Layer 6 of a small transformer language model trained on English Wikipedia (9 layers, counted from 0, width 128).
A neuron adds its activation times its output weights to the MLP's output. To switch it off is to set its activation to zero at one token and run the rest of the model.

Output weights of the MLP neurons that the questions are about. A number n stands for (n - 500) times 0.00096.
n8: 604 535 545 553 508 426 492 481 543 495 583 373 587 414 522 509 440 576 498 598 477 560 389 667 585 517 574 430 624 432 526 502 560 522 469 550 563 545 608 317 601 502 457 558 491 480 498 525 510 549 364 379 647 507 599 595 472 611 500 502 410 572 478 493 529 544 583 470 569 548 519 622 584 430 418 422 471 403 487 557 444 520 413 545 535 353 462 400 624 588 506 469 587 423 638 465 495 438 371 527 487 539 500 542 569 654 525 490 367 665 372 498 487 500 400 352 666 436 545 555 448 478 532 488 555 512 682 567
n11: 505 419 413 505 513 580 452 427 671 528 479 488 436 502 448 582 477 477 500 611 510 424 563 595 536 505 524 559 498 373 580 418 698 596 454 472 521 583 512 498 509 521 396 404 551 587 430 568 435 398 453 401 565 599 562 505 430 586 572 433 528 531 514 656 619 445 577 569 516 439 310 489 561 396 502 730 409 476 471 486 507 516 376 408 484 532 318 477 423 570 496 624 341 442 500 596 406 527 633 374 593 482 527 449 621 482 463 296 502 470 659 490 491 440 555 438 341 477 538 436 467 352 454 462 557 490 424 516
n12: 483 407 640 379 608 505 406 426 493 664 375 477 404 528 426 458 511 457 411 538 606 562 508 476 405 438 580 589 395 483 514 467 507 504 466 531 481 502 291 490 613 518 598 454 491 534 582 458 661 474 407 522 483 512 558 498 636 589 404 648 335 572 450 379 485 471 408 433 498 424 530 727 388 556 482 402 484 434 564 473 655 498 532 561 581 582 631 449 529 469 496 391 478 487 543 509 527 432 339 428 543 572 424 665 532 453 525 477 466 579 437 342 516 502 438 647 414 445 587 375 463 531 514 598 489 529 339 495
n53: 330 502 733 472 405 574 458 544 575 530 409 578 443 428 602 474 534 548 567 403 543 480 407 496 482 395 537 413 498 524 566 480 578 510 551 553 402 500 597 489 753 545 437 553 556 346 526 545 466 454 538 478 400 323 563 521 496 459 424 498 518 630 353 532 462 541 525 582 584 607 595 480 489 551 430 381 436 429 498 427 512 606 552 504 504 588 458 307 493 611 425 366 539 450 456 482 545 452 519 585 536 517 450 565 493 365 551 507 548 407 408 523 465 437 653 600 476 498 533 553 433 535 460 524 496 494 527 517
n56: 489 520 825 519 498 442 552 489 541 517 608 502 435 510 438 415 524 466 493 482 495 532 496 468 443 519 564 492 552 515 552 470 416 481 454 522 508 503 437 624 489 578 458 505 483 524 424 532 474 511 444 387 535 429 479 516 528 433 465 460 480 527 536 483 574 591 434 676 469 487 504 400 455 526 428 303 579 488 483 491 518 423 505 557 423 539 464 629 463 510 520 144 498 604 498 450 562 486 498 569 625 472 528 320 531 577 515 433 554 508 543 487 399 458 532 581 471 520 395 525 599 446 458 475 589 498 463 459
n99: 624 447 530 578 532 484 494 486 652 370 493 694 543 547 360 546 593 500 419 442 516 438 451 479 596 548 504 502 472 454 421 502 632 478 504 585 426 397 514 444 621 545 587 340 556 576 566 454 370 574 524 435 584 544 473 585 600 433 539 354 491 426 615 511 612 408 432 594 540 453 398 559 352 529 597 457 428 613 502 425 515 547 542 599 485 548 494 550 564 406 409 646 368 483 458 425 386 467 513 599 474 525 557 437 552 505 473 328 403 376 619 485 417 467 373 530 491 540 488 450 587 502 545 514 552 599 591 521
n162: 387 537 586 397 457 402 465 406 422 429 566 529 497 462 447 431 581 444 614 565 469 465 387 500 475 516 428 556 505 477 599 477 500 514 467 393 431 525 562 390 605 531 454 628 522 357 576 500 379 430 488 413 523 458 551 317 459 570 549 461 486 580 519 457 652 475 535 526 614 509 485 625 713 406 464 426 507 475 341 538 502 390 479 543 691 505 457 372 475 596 459 235 415 390 635 516 475 502 481 500 488 490 620 716 513 658 665 431 448 540 443 421 380 362 622 480 470 605 503 412 445 498 474 317 435 554 577 411
n165: 405 466 540 511 297 485 412 491 353 570 493 462 405 407 648 570 610 511 444 378 638 652 529 597 539 476 534 374 573 560 537 595 471 405 453 557 576 394 569 602 459 629 533 557 487 445 477 450 462 575 480 352 549 532 622 480 631 579 480 514 566 408 467 476 552 444 612 551 599 518 609 485 475 527 488 273 563 485 423 488 419 500 581 409 478 485 511 552 481 464 554 345 536 588 479 574 580 509 513 612 397 527 413 464 528 543 548 500 420 399 413 490 584 525 447 491 583 425 630 524 424 399 662 541 564 414 496 477
n166: 532 514 976 543 473 431 476 552 575 414 439 636 550 495 483 488 522 541 500 481 495 471 510 536 567 504 519 537 496 531 446 475 507 429 540 545 552 462 464 498 541 538 583 414 519 531 550 502 460 554 526 449 456 493 471 502 523 581 399 494 467 455 512 479 546 391 522 728 550 462 400 558 471 489 517 160 512 468 438 431 547 500 602 483 532 505 477 551 561 477 509 331 427 508 472 413 404 534 545 611 443 605 541 361 530 472 405 402 464 422 559 479 486 503 443 504 531 531 481 414 502 481 512 489 531 565 483 484
n167: 484 536 433 439 482 543 425 491 568 497 578 609 505 493 340 329 573 596 456 409 494 332 558 452 420 522 460 480 562 569 429 424 451 511 601 543 538 544 474 455 477 514 379 515 440 696 540 619 615 491 468 540 401 460 605 585 330 364 675 548 572 564 516 470 399 427 563 525 573 475 461 458 533 611 596 385 444 573 500 385 405 479 598 488 487 543 515 546 371 458 477 495 365 404 364 551 536 631 559 525 573 537 585 511 619 430 427 490 405 593 525 523 464 393 657 490 486 629 497 498 476 429 583 507 637 454 502 467
n201: 572 621 712 514 596 507 362 647 551 386 547 498 677 357 590 592 397 392 574 455 492 557 556 555 500 443 491 441 511 483 580 473 498 476 518 537 602 458 450 456 482 566 570 517 540 520 475 531 543 427 533 634 458 452 525 498 546 576 511 500 546 450 622 439 498 339 491 380 375 553 340 663 427 447 557 279 423 559 470 412 496 577 480 467 592 522 550 531 288 519 508 371 500 530 326 679 453 502 467 393 489 422 551 443 544 530 577 524 596 494 416 454 416 496 538 449 500 560 505 445 611 432 498 555 348 526 509 464
n219: 527 559 290 513 524 530 580 538 486 469 476 525 563 527 558 440 465 529 527 517 429 474 391 439 542 519 536 516 686 392 456 409 514 535 449 470 462 508 579 618 504 459 536 444 421 474 507 556 557 450 370 477 453 504 467 463 454 477 451 492 442 439 583 579 533 472 588 421 574 477 345 506 473 520 459 695 545 480 493 502 473 505 416 522 500 462 458 507 451 436 463 748 540 533 415 532 457 439 540 359 617 393 410 502 534 661 457 578 509 584 471 451 566 513 546 450 526 594 549 510 517 503 605 509 488 529 507 513
n233: 461 472 434 569 453 485 410 461 427 546 426 473 509 485 582 444 517 569 628 441 651 533 636 412 458 473 465 551 454 581 502 550 399 516 556 504 447 484 581 636 416 430 406 460 523 420 504 588 403 466 567 433 520 402 480 608 508 418 494 516 452 500 471 548 520 606 476 561 546 450 311 415 511 583 550 476 492 504 476 560 528 483 406 411 523 500 404 521 529 621 536 724 495 498 552 375 471 600 286 439 460 423 471 564 466 507 359 295 447 522 489 556 618 504 504 511 406 536 416 469 389 604 356 559 551 542 566 478
n285: 611 491 514 457 445 521 494 456 480 470 522 521 370 464 324 535 378 352 457 566 560 451 528 584 538 587 572 432 467 462 583 442 433 514 543 511 567 591 440 416 435 417 581 589 671 405 504 513 478 438 485 498 569 592 508 351 516 609 597 680 462 566 374 445 583 478 364 574 441 372 599 517 511 470 532 533 504 510 508 482 482 414 483 583 547 393 526 500 549 609 479 529 527 471 602 539 498 481 508 537 613 453 466 502 415 596 456 519 485 560 597 355 479 492 449 493 441 495 462 434 631 436 487 412 385 404 424 382
n288: 638 623 464 477 620 548 541 472 555 628 395 624 387 584 498 516 446 540 514 540 469 477 548 512 429 591 538 416 540 543 625 493 479 598 498 512 595 522 533 521 514 543 551 367 454 541 564 379 307 502 644 492 445 481 383 523 598 414 546 388 585 514 439 389 398 610 531 699 480 362 502 302 507 493 502 571 578 500 381 572 605 402 570 394 531 554 541 454 486 511 582 784 412 600 423 364 379 543 486 475 547 553 578 521 502 570 493 384 531 568 393 480 466 436 493 614 349 521 404 573 530 529 441 436 600 595 467 568
n300: 464 537 456 547 512 583 420 509 549 539 554 407 405 535 617 460 395 493 411 297 488 577 556 590 426 467 545 533 564 550 454 523 361 552 545 516 624 464 459 573 585 502 411 555 571 491 367 556 568 527 552 639 521 584 467 527 479 448 563 490 483 230 483 476 477 596 512 444 395 476 601 426 561 413 504 538 491 502 390 521 525 730 382 530 569 598 475 520 400 479 580 679 533 588 442 479 439 513 537 566 395 542 505 350 565 440 490 476 511 516 330 639 550 592 466 601 525 458 385 496 590 556 403 530 504 506 551 552

Each question names a token from some text and the token that comes next. It shows the activations a of the neurons there, in the order above. A number n stands for (n - 500) times 0.02.

Then comes g, the gradient of the next token's log-probability with respect to the MLP's output, scaled to length 1. A neuron's effect is roughly proportional to its activation times (output weights . g). A number n stands for (n - 500) times 0.00074.

"John ", then "Vik"
a: 501 503 501 507 504 499 495 497 514 491 508 436 510 484 491 536
g: 456 479 559 544 489 478 410 608 632 616 664 495 734 650 734 412 443 598 447 421 522 466 485 455 568 559 429 618 260 627 299 311 420 587 624 554 704 644 286 400 320 357 350 457 538 525 342 471 348 606 450 482 628 384 450 557 518 892 589 460 593 665 721 491 475 537 601 567 738 639 502 602 465 475 576 502 701 501 793 505 602 476 561 242 523 354 493 529 575 378 360 466 487 400 584 605 343 512 423 516 366 571 438 597 508 554 521 391 328 444 545 543 269 404 346 455 622 632 390 346 538 496 733 448 614 652 387 329
Switching off which neuron hurts the next token most? n219

"a ", then "again "
a: 527 507 497 490 516 486 492 513 527 494 508 499 502 504 508 501
g: 387 463 508 392 436 574 420 541 617 444 714 526 401 743 493 498 589 406 551 551 556 332 456 638 346 294 511 633 353 140 677 442 402 305 573 405 295 285 378 491 514 420 412 339 485 341 258 298 515 492 633 570 452 526 408 486 774 339 504 423 504 511 426 471 365 522 545 400 533 359 596 661 646 745 723 522 510 730 296 480 591 737 448 565 504 636 629 551 603 536 585 573 439 565 416 478 269 261 547 377 437 643 580 527 519 393 585 543 602 341 558 449 488 537 343 677 462 490 372 360 459 428 400 581 429 378 568 476
Which neuron, switched off, raises the next token's probability most? n8

"third ", then "set"
a: 502 503 470 498 501 486 507 521 518 502 493 504 499 511 482 498
g: 461 485 460 470 606 724 529 492 256 475 558 411 369 312 650 536 550 657 271 415 711 448 511 580 578 407 639 549 547 535 522 358 467 506 243 484 497 460 506 554 454 680 691 616 604 680 390 338 364 541 709 523 465 569 681 487 308 637 539 340 472 561 379 427 586 291 378 418 536 600 491 512 415 742 420 490 366 712 580 284 466 533 519 626 405 287 588 586 416 696 577 465 367 622 406 394 641 782 572 633 481 448 314 588 588 464 563 686 476 689 519 751 613 545 429 474 385 380 743 518 445 447 508 382 351 351 410 540
Which two neurons, each switched off alone, lower its probability most, in order? n165, n288

"ish", then "ops "
a: 513 498 496 495 514 491 504 494 606 502 495 465 496 505 526 498
g: 609 384 540 519 468 618 470 590 452 575 360 427 543 469 570 359 342 310 535 651 480 551 520 262 377 453 403 491 478 688 624 366 421 610 312 339 378 699 467 419 433 342 441 624 411 455 621 378 422 400 600 629 381 383 386 550 533 508 303 212 728 440 512 491 693 721 624 438 436 583 490 487 558 596 519 568 649 528 402 326 467 690 398 550 255 698 590 334 361 245 489 492 655 308 442 430 389 447 616 681 578 561 636 435 513 462 603 407 727 381 453 690 452 452 543 497 743 420 364 522 775 597 323 549 550 491 485 602
Switching off which neuron hurts the next token most? n288

"also ", then "extended "
a: 493 499 504 501 500 502 508 480 526 525 504 499 498 499 502 501
g: 617 513 549 382 412 409 636 519 758 445 483 618 365 465 391 595 661 420 549 649 423 529 506 636 422 370 467 567 376 492 284 553 556 260 658 529 311 529 664 634 528 643 592 439 520 506 555 515 471 657 729 282 536 632 247 735 460 633 576 467 657 350 545 456 481 350 260 464 577 361 484 356 514 703 521 463 504 392 341 651 580 714 546 445 406 556 445 642 608 379 412 571 484 495 454 540 391 243 297 420 394 547 687 649 521 491 240 309 694 282 493 463 420 477 628 402 390 602 610 561 392 476 576 589 642 371 650 434
Switching off which neuron hurts the next token most? n166

"kil", then "ah"
a: 492 501 505 491 497 484 494 500 508 457 507 503 502 502 501 502
g: 457 188 404 502 501 489 595 397 574 568 496 291 524 464 232 603 598 481 225 608 553 494 531 439 413 409 455 414 552 282 596 497 361 325 300 624 583 659 533 488 486 402 415 578 437 557 566 455 445 520 543 559 661 417 94 568 540 568 431 613 584 389 395 434 572 532 649 345 583 628 577 301 482 258 351 606 400 630 330 467 480 373 517 410 477 545 781 377 461 515 577 455 622 736 543 507 529 443 333 379 685 650 364 356 420 446 567 636 665 687 311 510 391 466 442 453 533 556 791 379 638 526 584 483 388 507 399 422
Switching off which neuron hurts the next token most? n167

"which ", then "Feder"
a: 502 502 511 507 503 499 497 486 521 516 500 493 462 498 494 500
g: 437 404 623 500 484 712 577 672 470 603 516 385 385 425 465 587 653 398 450 439 627 231 674 366 485 626 445 608 544 351 432 588 535 632 417 599 454 442 338 665 528 484 589 562 450 680 563 369 560 839 468 422 803 529 331 509 595 319 583 534 562 618 338 403 387 538 630 531 432 524 442 641 480 583 730 466 478 434 648 787 521 549 471 494 436 448 435 327 513 247 462 386 385 404 759 458 375 442 476 473 576 510 388 547 458 688 481 408 334 504 449 442 302 389 333 278 754 484 589 468 419 222 606 464 668 569 409 479
Which two neurons, each switched off alone, lower its probability most, in order? n233, n12

"5", then "\n"
a: 478 502 501 495 504 475 504 500 460 506 481 487 505 498 499 494
g: 511 461 437 401 646 626 519 478 548 239 764 409 629 821 243 425 314 218 503 723 581 288 556 475 438 540 515 352 529 537 471 455 919 369 540 450 538 433 481 509 354 511 582 506 748 548 552 488 486 389 417 463 364 451 551 446 302 444 602 627 587 525 436 507 691 616 334 417 512 528 460 517 487 493 455 534 471 444 697 649 434 232 520 583 394 545 579 444 541 480 443 562 523 624 730 209 428 507 586 488 453 491 410 490 396 532 265 462 623 392 554 188 474 520 482 434 554 367 584 473 711 555 625 516 535 489 608 451
Which two neurons, each switched off alone, lower its probability most, in order? n166, n201

"gy", then "m "
a: 489 500 492 496 509 483 508 493 515 505 479 504 515 501 480 499
g: 521 527 494 515 334 356 451 451 352 499 410 511 511 503 602 349 619 517 479 451 478 604 659 427 598 355 423 437 299 478 293 308 467 588 814 420 471 603 588 681 429 307 362 564 500 682 466 416 553 623 541 387 886 385 599 613 375 566 441 679 341 584 472 561 506 420 674 425 424 276 323 413 462 280 624 574 567 489 440 388 426 223 364 447 449 236 582 623 433 544 552 588 481 609 616 521 458 510 529 394 446 424 667 636 411 465 328 412 318 497 384 589 493 679 679 692 592 445 637 436 603 633 645 399 560 558 450 751
Which two neurons, each switched off alone, lower its probability most, in order? n233, n201

"o", then "j"
a: 500 500 502 566 504 480 507 507 502 500 517 483 500 495 489 498
g: 453 349 528 549 359 368 320 374 659 634 345 633 470 534 584 629 652 405 618 589 446 515 333 497 281 409 492 270 582 528 665 587 426 425 560 480 583 721 188 474 536 742 692 495 501 492 445 568 413 573 220 427 650 515 429 481 580 513 661 393 709 632 628 558 595 613 500 528 767 580 637 431 576 530 518 481 811 582 691 428 474 514 277 757 709 623 258 170 380 473 325 432 468 434 502 541 424 560 458 492 362 562 554 581 584 474 513 464 470 476 447 471 519 613 375 553 551 487 537 608 448 448 563 473 579 353 457 641
Switching off which neuron hurts the next token most? n53

"to ", then "har"
a: 508 499 497 505 507 440 513 479 513 514 500 494 496 499 480 503
g: 418 449 489 415 335 513 475 561 550 522 574 403 373 602 345 468 405 530 322 644 497 438 122 359 438 633 453 241 560 409 478 589 367 460 557 435 551 508 524 588 657 634 576 350 723 539 334 561 277 421 319 359 430 529 598 527 665 795 539 355 650 359 643 536 576 359 412 553 614 621 449 607 363 633 539 441 402 609 595 562 405 601 435 611 630 451 396 777 411 554 574 448 501 571 604 664 474 679 555 449 341 667 391 724 477 427 457 599 487 577 222 529 695 545 538 427 642 594 489 714 606 476 524 610 417 386 760 567
Switching off which neuron hurts the next token most? n288

"es ", then "T"
a: 506 523 502 529 505 448 417 575 511 509 515 473 499 474 496 542
g: 600 376 512 517 464 457 568 489 751 774 632 656 617 360 314 566 465 523 570 503 420 613 526 635 346 358 532 563 540 461 581 616 506 484 612 571 702 533 244 486 663 626 417 645 530 716 762 424 491 311 575 484 427 514 489 499 443 488 355 494 640 461 351 367 361 667 707 563 465 487 657 430 414 459 654 483 439 564 323 566 485 362 654 665 626 615 567 416 670 297 425 544 720 357 342 461 544 320 447 659 657 281 542 353 397 445 616 312 526 638 448 445 578 548 442 443 577 449 559 762 394 537 724 562 724 425 477 650
Switching off which neuron hurts the next token most? n162

"a ", then "bro"
a: 499 491 500 504 496 496 508 501 518 499 498 494 509 490 492 489
g: 589 437 448 352 393 671 539 400 526 379 764 474 445 567 678 671 594 722 507 262 353 649 317 243 510 549 479 545 449 452 496 677 311 666 695 454 337 612 753 459 562 540 417 672 553 602 498 552 516 697 392 652 390 401 278 591 306 573 478 507 401 622 344 402 582 682 527 312 439 443 398 348 611 510 444 526 406 313 587 429 432 538 403 619 483 176 493 649 588 568 574 525 555 514 447 529 645 396 312 514 649 251 575 527 491 365 537 613 588 602 671 659 584 451 469 606 604 479 297 398 559 504 459 453 544 514 370 634
Which neuron, switched off, raises the next token's probability most? n166

"====", then "Australian "
a: 502 497 497 510 541 476 502 489 500 481 502 498 492 500 492 523
g: 498 633 491 528 457 464 461 358 717 479 407 349 482 412 321 443 602 552 428 592 509 397 711 329 420 473 418 620 343 604 426 306 520 543 569 666 520 582 750 480 428 526 494 373 323 598 661 394 478 585 453 407 279 478 676 620 748 494 391 245 442 670 617 357 585 726 494 577 571 376 229 603 396 602 539 438 512 473 481 242 385 575 716 511 688 461 517 416 557 536 320 515 545 601 661 601 415 401 560 693 408 609 539 558 554 603 544 379 330 412 779 288 348 318 562 330 643 441 456 513 553 381 401 608 561 643 475 404
Switching off which neuron hurts the next token most? n56

"Joh", then "an "
a: 510 501 506 495 518 475 507 499 505 499 488 427 501 513 498 524
g: 489 590 526 485 659 513 617 587 367 538 334 529 637 603 560 595 458 487 396 729 372 508 502 506 435 594 288 696 460 522 547 473 627 616 422 406 692 441 427 458 570 414 534 631 630 365 788 456 399 599 519 384 431 500 676 507 511 485 402 523 588 550 352 386 490 363 658 599 579 517 554 784 495 593 514 423 619 505 341 494 580 581 414 547 628 577 520 344 626 393 697 452 478 568 493 432 682 524 545 608 524 652 557 608 461 471 777 643 625 212 447 549 444 574 251 472 374 177 391 528 457 343 564 163 134 534 482 395
Switching off which neuron hurts the next token most? n219

"\n", then "- "
a: 501 487 503 502 665 505 499 503 507 501 553 501 502 499 501 497
g: 291 495 358 647 441 412 476 360 414 514 398 199 682 598 537 764 563 375 370 519 337 640 453 569 406 440 663 456 384 652 514 428 567 530 493 476 726 470 556 575 349 556 498 476 681 442 510 667 473 343 450 904 375 460 667 422 449 580 397 632 525 591 658 578 464 574 461 483 426 367 476 299 685 425 446 572 428 274 473 514 303 472 610 571 555 506 533 385 467 601 606 511 653 542 511 449 648 752 509 584 759 455 656 519 577 592 519 647 416 755 537 544 584 428 658 513 552 363 546 542 443 602 544 449 244 324 261 559
Which neuron, switched off, raises the next token's probability most? n56

"round ", then "in "
a: 492 494 469 503 496 476 503 501 534 496 538 500 507 510 495 506
g: 351 586 452 515 721 593 294 515 501 475 680 582 372 621 519 584 378 379 454 348 514 453 490 382 601 491 683 315 580 363 407 536 495 630 600 461 393 598 458 536 525 399 339 464 637 618 363 545 493 522 512 519 549 407 486 539 726 449 618 625 405 491 548 380 338 271 493 395 536 609 312 704 615 437 705 429 573 534 315 529 542 870 394 575 516 679 583 628 623 369 684 536 385 496 643 275 472 647 590 412 496 675 358 503 520 529 268 545 526 848 538 570 385 483 632 618 455 585 374 667 600 586 368 602 412 694 725 465
Switching off which neuron hurts the next token most? n201

"overed ", then "from "
a: 499 505 518 503 506 442 504 500 528 500 510 493 505 495 493 487
g: 409 704 419 503 399 652 541 455 754 486 514 350 480 586 776 476 580 517 521 426 593 349 337 600 573 331 637 309 665 755 582 563 467 562 488 713 447 505 766 573 502 626 511 510 450 465 511 584 559 461 509 719 391 481 590 530 536 350 479 354 298 341 615 671 622 554 482 486 419 541 399 499 656 342 350 628 387 398 382 582 296 436 410 397 756 505 212 523 559 361 454 457 377 525 383 547 263 486 574 430 784 364 543 423 332 383 427 365 544 669 423 677 690 524 472 481 540 537 307 360 454 599 577 382 546 371 497 587
Which neuron, switched off, raises the next token's probability most? n12

"ong", then ", "
a: 491 509 504 493 508 492 494 505 584 516 502 492 507 503 468 522
g: 685 510 505 643 547 636 510 453 438 449 539 364 430 544 645 631 386 802 573 355 627 512 663 534 405 543 630 595 429 597 519 646 391 654 512 452 495 130 400 363 703 589 433 435 480 710 409 575 579 342 581 661 503 458 462 440 485 471 438 569 339 591 568 584 527 541 544 588 391 351 432 594 448 334 744 540 119 397 412 667 635 477 452 580 585 700 703 727 592 367 539 666 508 379 599 782 476 427 669 538 516 485 761 544 641 598 638 353 509 529 529 474 275 459 528 418 545 371 501 525 492 420 348 447 468 643 507 549
Switching off which neuron hurts the next token most? n300

"Mean", then "while"
a: 489 491 513 497 520 481 497 492 529 504 486 500 500 497 497 485
g: 689 402 490 604 538 585 384 69 461 747 388 478 419 300 571 807 498 513 712 586 499 437 389 676 443 392 566 218 464 380 556 603 564 419 495 418 446 480 324 414 532 589 495 412 800 593 587 494 605 487 549 479 475 578 488 576 582 599 555 574 356 672 421 458 526 722 465 534 675 620 590 564 388 567 679 440 695 598 608 421 516 638 230 532 551 327 353 636 576 539 355 569 496 656 436 576 470 450 246 370 444 441 525 713 357 357 515 356 448 500 480 396 563 512 438 422 579 382 604 443 558 626 294 429 594 381 596 500
Switching off which neuron hurts the next token most? n12

"and ", then "early "
a: 495 502 498 511 510 502 494 502 512 509 510 502 513 445 487 504
g: 673 663 512 461 345 401 575 705 756 524 472 636 638 514 629 538 412 664 510 569 356 593 484 564 458 319 582 698 509 435 416 619 687 294 457 520 639 319 722 417 588 381 558 449 409 396 552 450 358 638 699 415 453 509 717 572 645 577 687 585 501 422 398 476 547 586 589 486 566 603 214 403 605 351 343 421 527 606 445 519 380 848 666 445 600 546 608 625 675 527 569 437 474 431 640 572 484 541 519 516 474 458 401 639 433 502 667 529 682 395 522 377 528 472 298 449 295 394 596 362 363 531 609 868 401 573 468 485
Switching off which neuron hurts the next token most? n285

"in ", then "the "
a: 486 485 514 497 507 475 491 509 528 477 498 488 507 503 494 499
g: 437 623 543 370 728 463 597 484 357 296 399 647 632 418 498 537 779 473 651 645 676 621 464 486 534 463 395 695 495 442 267 531 442 560 409 462 439 213 509 373 605 345 418 498 294 342 628 552 570 665 601 408 396 571 364 627 418 492 590 139 594 702 594 420 479 308 705 477 596 484 533 326 545 641 423 449 471 467 299 476 549 428 635 606 571 595 415 228 543 470 486 484 499 505 506 429 519 452 488 498 416 507 458 608 569 569 465 696 452 299 363 257 185 491 348 493 481 420 400 705 307 543 569 528 576 435 524 443
Switching off which neuron hurts the next token most? n11

"Laur", then "i "
a: 496 508 501 493 516 480 482 496 550 509 495 468 509 482 509 515
g: 374 415 534 416 742 680 717 502 526 589 607 443 420 389 365 578 353 490 585 323 552 493 345 389 361 607 630 445 590 654 486 404 650 497 567 429 658 776 272 382 400 381 465 742 574 470 190 486 650 354 648 554 522 403 482 368 346 709 559 528 435 515 486 603 465 591 488 431 329 642 555 433 836 589 460 560 515 616 395 611 421 455 430 637 371 145 449 424 533 632 669 395 542 624 380 548 674 565 634 416 635 564 649 643 449 391 538 489 328 678 488 547 449 665 474 575 409 630 502 412 452 592 532 344 411 517 452 535
Switching off which neuron hurts the next token most? n99

"n", then "us"
a: 492 383 492 501 511 480 500 494 524 502 529 499 499 502 501 499
g: 218 471 499 527 400 524 650 497 317 595 710 478 513 569 491 521 369 616 463 551 461 482 644 665 353 580 422 433 792 426 508 424 497 433 676 503 587 302 305 498 517 698 375 336 516 469 505 733 565 469 525 588 286 538 477 276 291 495 403 455 579 563 364 669 447 572 620 564 263 621 624 538 437 429 472 458 676 575 429 289 214 358 586 583 549 466 705 525 451 297 406 555 584 566 489 434 504 529 488 459 411 513 400 772 681 671 579 488 323 654 465 370 516 563 571 393 415 496 483 841 363 507 594 489 393 524 729 494
Which neuron, switched off, raises the next token's probability most? n166

"f", then "ried "
a: 472 481 505 489 499 477 500 498 482 505 514 501 501 492 498 502
g: 719 724 570 689 473 351 869 630 421 607 575 480 678 410 642 373 424 501 354 491 632 587 410 374 626 470 499 358 507 816 531 263 419 585 323 304 467 594 410 449 367 357 698 319 440 482 462 578 451 540 489 602 381 460 416 533 520 517 389 432 389 675 527 461 496 379 420 492 486 490 488 521 274 356 383 571 540 515 694 413 503 434 449 631 654 507 382 292 535 533 473 494 412 345 511 483 460 759 380 493 360 473 424 825 528 592 427 526 177 493 422 643 590 635 496 500 395 393 320 624 620 590 538 467 470 517 540 670
Which neuron, switched off, raises the next token's probability most? n8

"es ", then "III "
a: 507 518 501 525 504 435 393 567 511 503 512 476 500 480 496 542
g: 507 531 534 444 499 454 429 559 488 610 776 458 263 506 686 265 511 628 524 357 342 543 449 571 611 537 331 582 420 448 565 716 514 566 739 478 425 457 336 528 463 463 620 505 367 469 251 505 501 389 543 560 613 537 423 302 496 750 502 576 479 561 592 516 509 350 473 400 542 358 529 405 505 353 363 492 266 505 175 438 579 438 266 498 697 494 274 463 470 441 261 477 415 426 554 296 375 541 552 236 631 683 500 587 599 605 393 391 703 430 389 474 525 636 500 605 381 685 517 566 669 353 413 527 323 510 594 251
Which neuron, switched off, raises the next token's probability most? n162

"7 ", then "("
a: 489 497 500 502 498 430 508 503 521 515 505 492 509 503 492 424
g: 595 399 488 495 438 585 655 330 572 404 576 396 553 469 553 409 375 437 486 548 485 464 649 471 430 597 472 610 503 557 474 401 513 519 639 547 387 592 596 506 376 430 569 495 592 593 492 407 553 356 411 556 560 257 396 308 289 754 538 654 558 441 424 460 706 505 315 586 779 520 664 351 505 380 499 501 424 479 494 433 510 68 593 554 619 522 571 723 274 534 436 514 549 547 684 322 532 624 623 544 715 465 692 243 553 642 343 301 505 497 607 373 461 637 523 555 633 344 542 505 617 568 662 235 402 696 637 679
Switching off which neuron hurts the next token most? n300

"ets ", then "have "
a: 474 495 500 498 525 462 508 500 525 504 500 467 497 501 495 502
g: 560 585 500 630 451 404 357 289 376 590 447 551 689 651 397 548 383 537 516 496 637 724 639 409 503 560 556 406 386 234 504 673 542 527 400 383 469 375 562 342 535 667 510 356 580 389 486 562 222 275 664 458 482 387 571 755 588 575 438 351 409 483 619 286 604 675 441 582 606 567 506 485 392 500 489 557 329 574 553 562 619 236 574 676 212 484 514 713 564 560 516 461 621 590 453 390 472 599 540 505 554 514 530 517 292 584 714 678 432 734 480 404 600 542 549 521 593 364 226 598 743 378 420 565 502 588 687 526
Switching off which neuron hurts the next token most? n56

"of ", then "Fin"
a: 507 499 498 513 506 455 499 499 515 499 500 500 496 479 475 506
g: 514 386 457 549 442 577 557 502 356 497 589 606 476 671 522 258 709 374 558 543 662 424 669 360 774 398 544 219 723 481 585 308 421 465 500 466 475 409 278 430 531 587 573 346 447 502 353 410 346 211 699 512 719 487 485 470 435 561 440 468 625 520 490 638 481 763 482 490 418 441 604 639 557 483 541 597 537 480 622 493 457 433 402 386 356 337 424 88 379 280 565 580 538 404 698 314 473 374 498 547 544 464 612 447 470 526 332 333 375 633 683 549 497 517 458 588 605 438 648 592 427 505 306 359 617 659 467 540
Which neuron, switched off, raises the next token's probability most? n288

"8", then "–"
a: 494 491 495 501 521 477 517 505 488 499 517 488 493 491 506 504
g: 544 640 533 344 545 415 475 332 539 724 362 598 464 272 538 564 737 454 711 500 254 605 403 262 500 604 658 461 525 482 555 554 271 457 522 664 540 786 650 541 619 481 491 396 518 590 525 628 424 640 452 633 678 420 753 539 618 389 345 354 404 462 562 363 330 561 604 549 586 306 572 596 490 395 546 391 660 507 367 455 706 747 471 428 572 508 361 566 546 424 511 516 564 619 325 462 382 500 610 618 470 482 533 424 516 452 535 349 308 434 553 619 427 414 296 640 241 606 483 350 303 413 430 386 495 348 408 717
Switching off which neuron hurts the next token most? n56

"a ", then "199"
a: 481 499 503 520 499 428 529 503 532 484 499 500 500 500 513 495
g: 485 751 570 340 635 327 444 650 539 760 505 703 359 632 519 397 514 370 454 414 430 461 559 420 443 658 515 566 664 568 576 479 568 265 626 568 592 334 454 493 339 638 626 518 490 599 390 563 327 585 640 254 615 595 624 599 625 550 461 685 562 420 368 625 487 578 237 505 401 462 571 726 616 421 536 506 692 599 834 550 541 507 423 537 390 453 489 648 685 712 482 498 461 691 578 485 368 371 725 645 403 490 604 407 485 498 465 358 564 575 488 454 700 595 368 535 309 442 600 441 530 533 302 579 702 482 285 529
Switching off which neuron hurts the next token most? n166

". ", then "However"
a: 495 499 515 505 883 488 496 499 514 502 488 501 511 488 527 526
g: 488 711 516 501 428 600 542 480 415 637 570 412 445 548 467 285 545 538 436 411 429 205 640 476 365 317 411 334 787 450 581 290 338 334 628 347 526 565 539 662 467 589 588 518 389 513 192 373 484 512 624 517 522 511 521 394 515 583 533 458 665 507 295 568 569 482 628 467 356 330 637 414 598 511 411 743 396 624 360 440 674 779 443 501 528 418 329 446 305 543 498 430 578 492 275 717 530 312 395 413 524 580 524 600 635 480 489 585 360 362 259 461 384 364 333 521 624 514 428 403 383 722 659 352 461 412 596 431
Switching off which neuron hurts the next token most? n300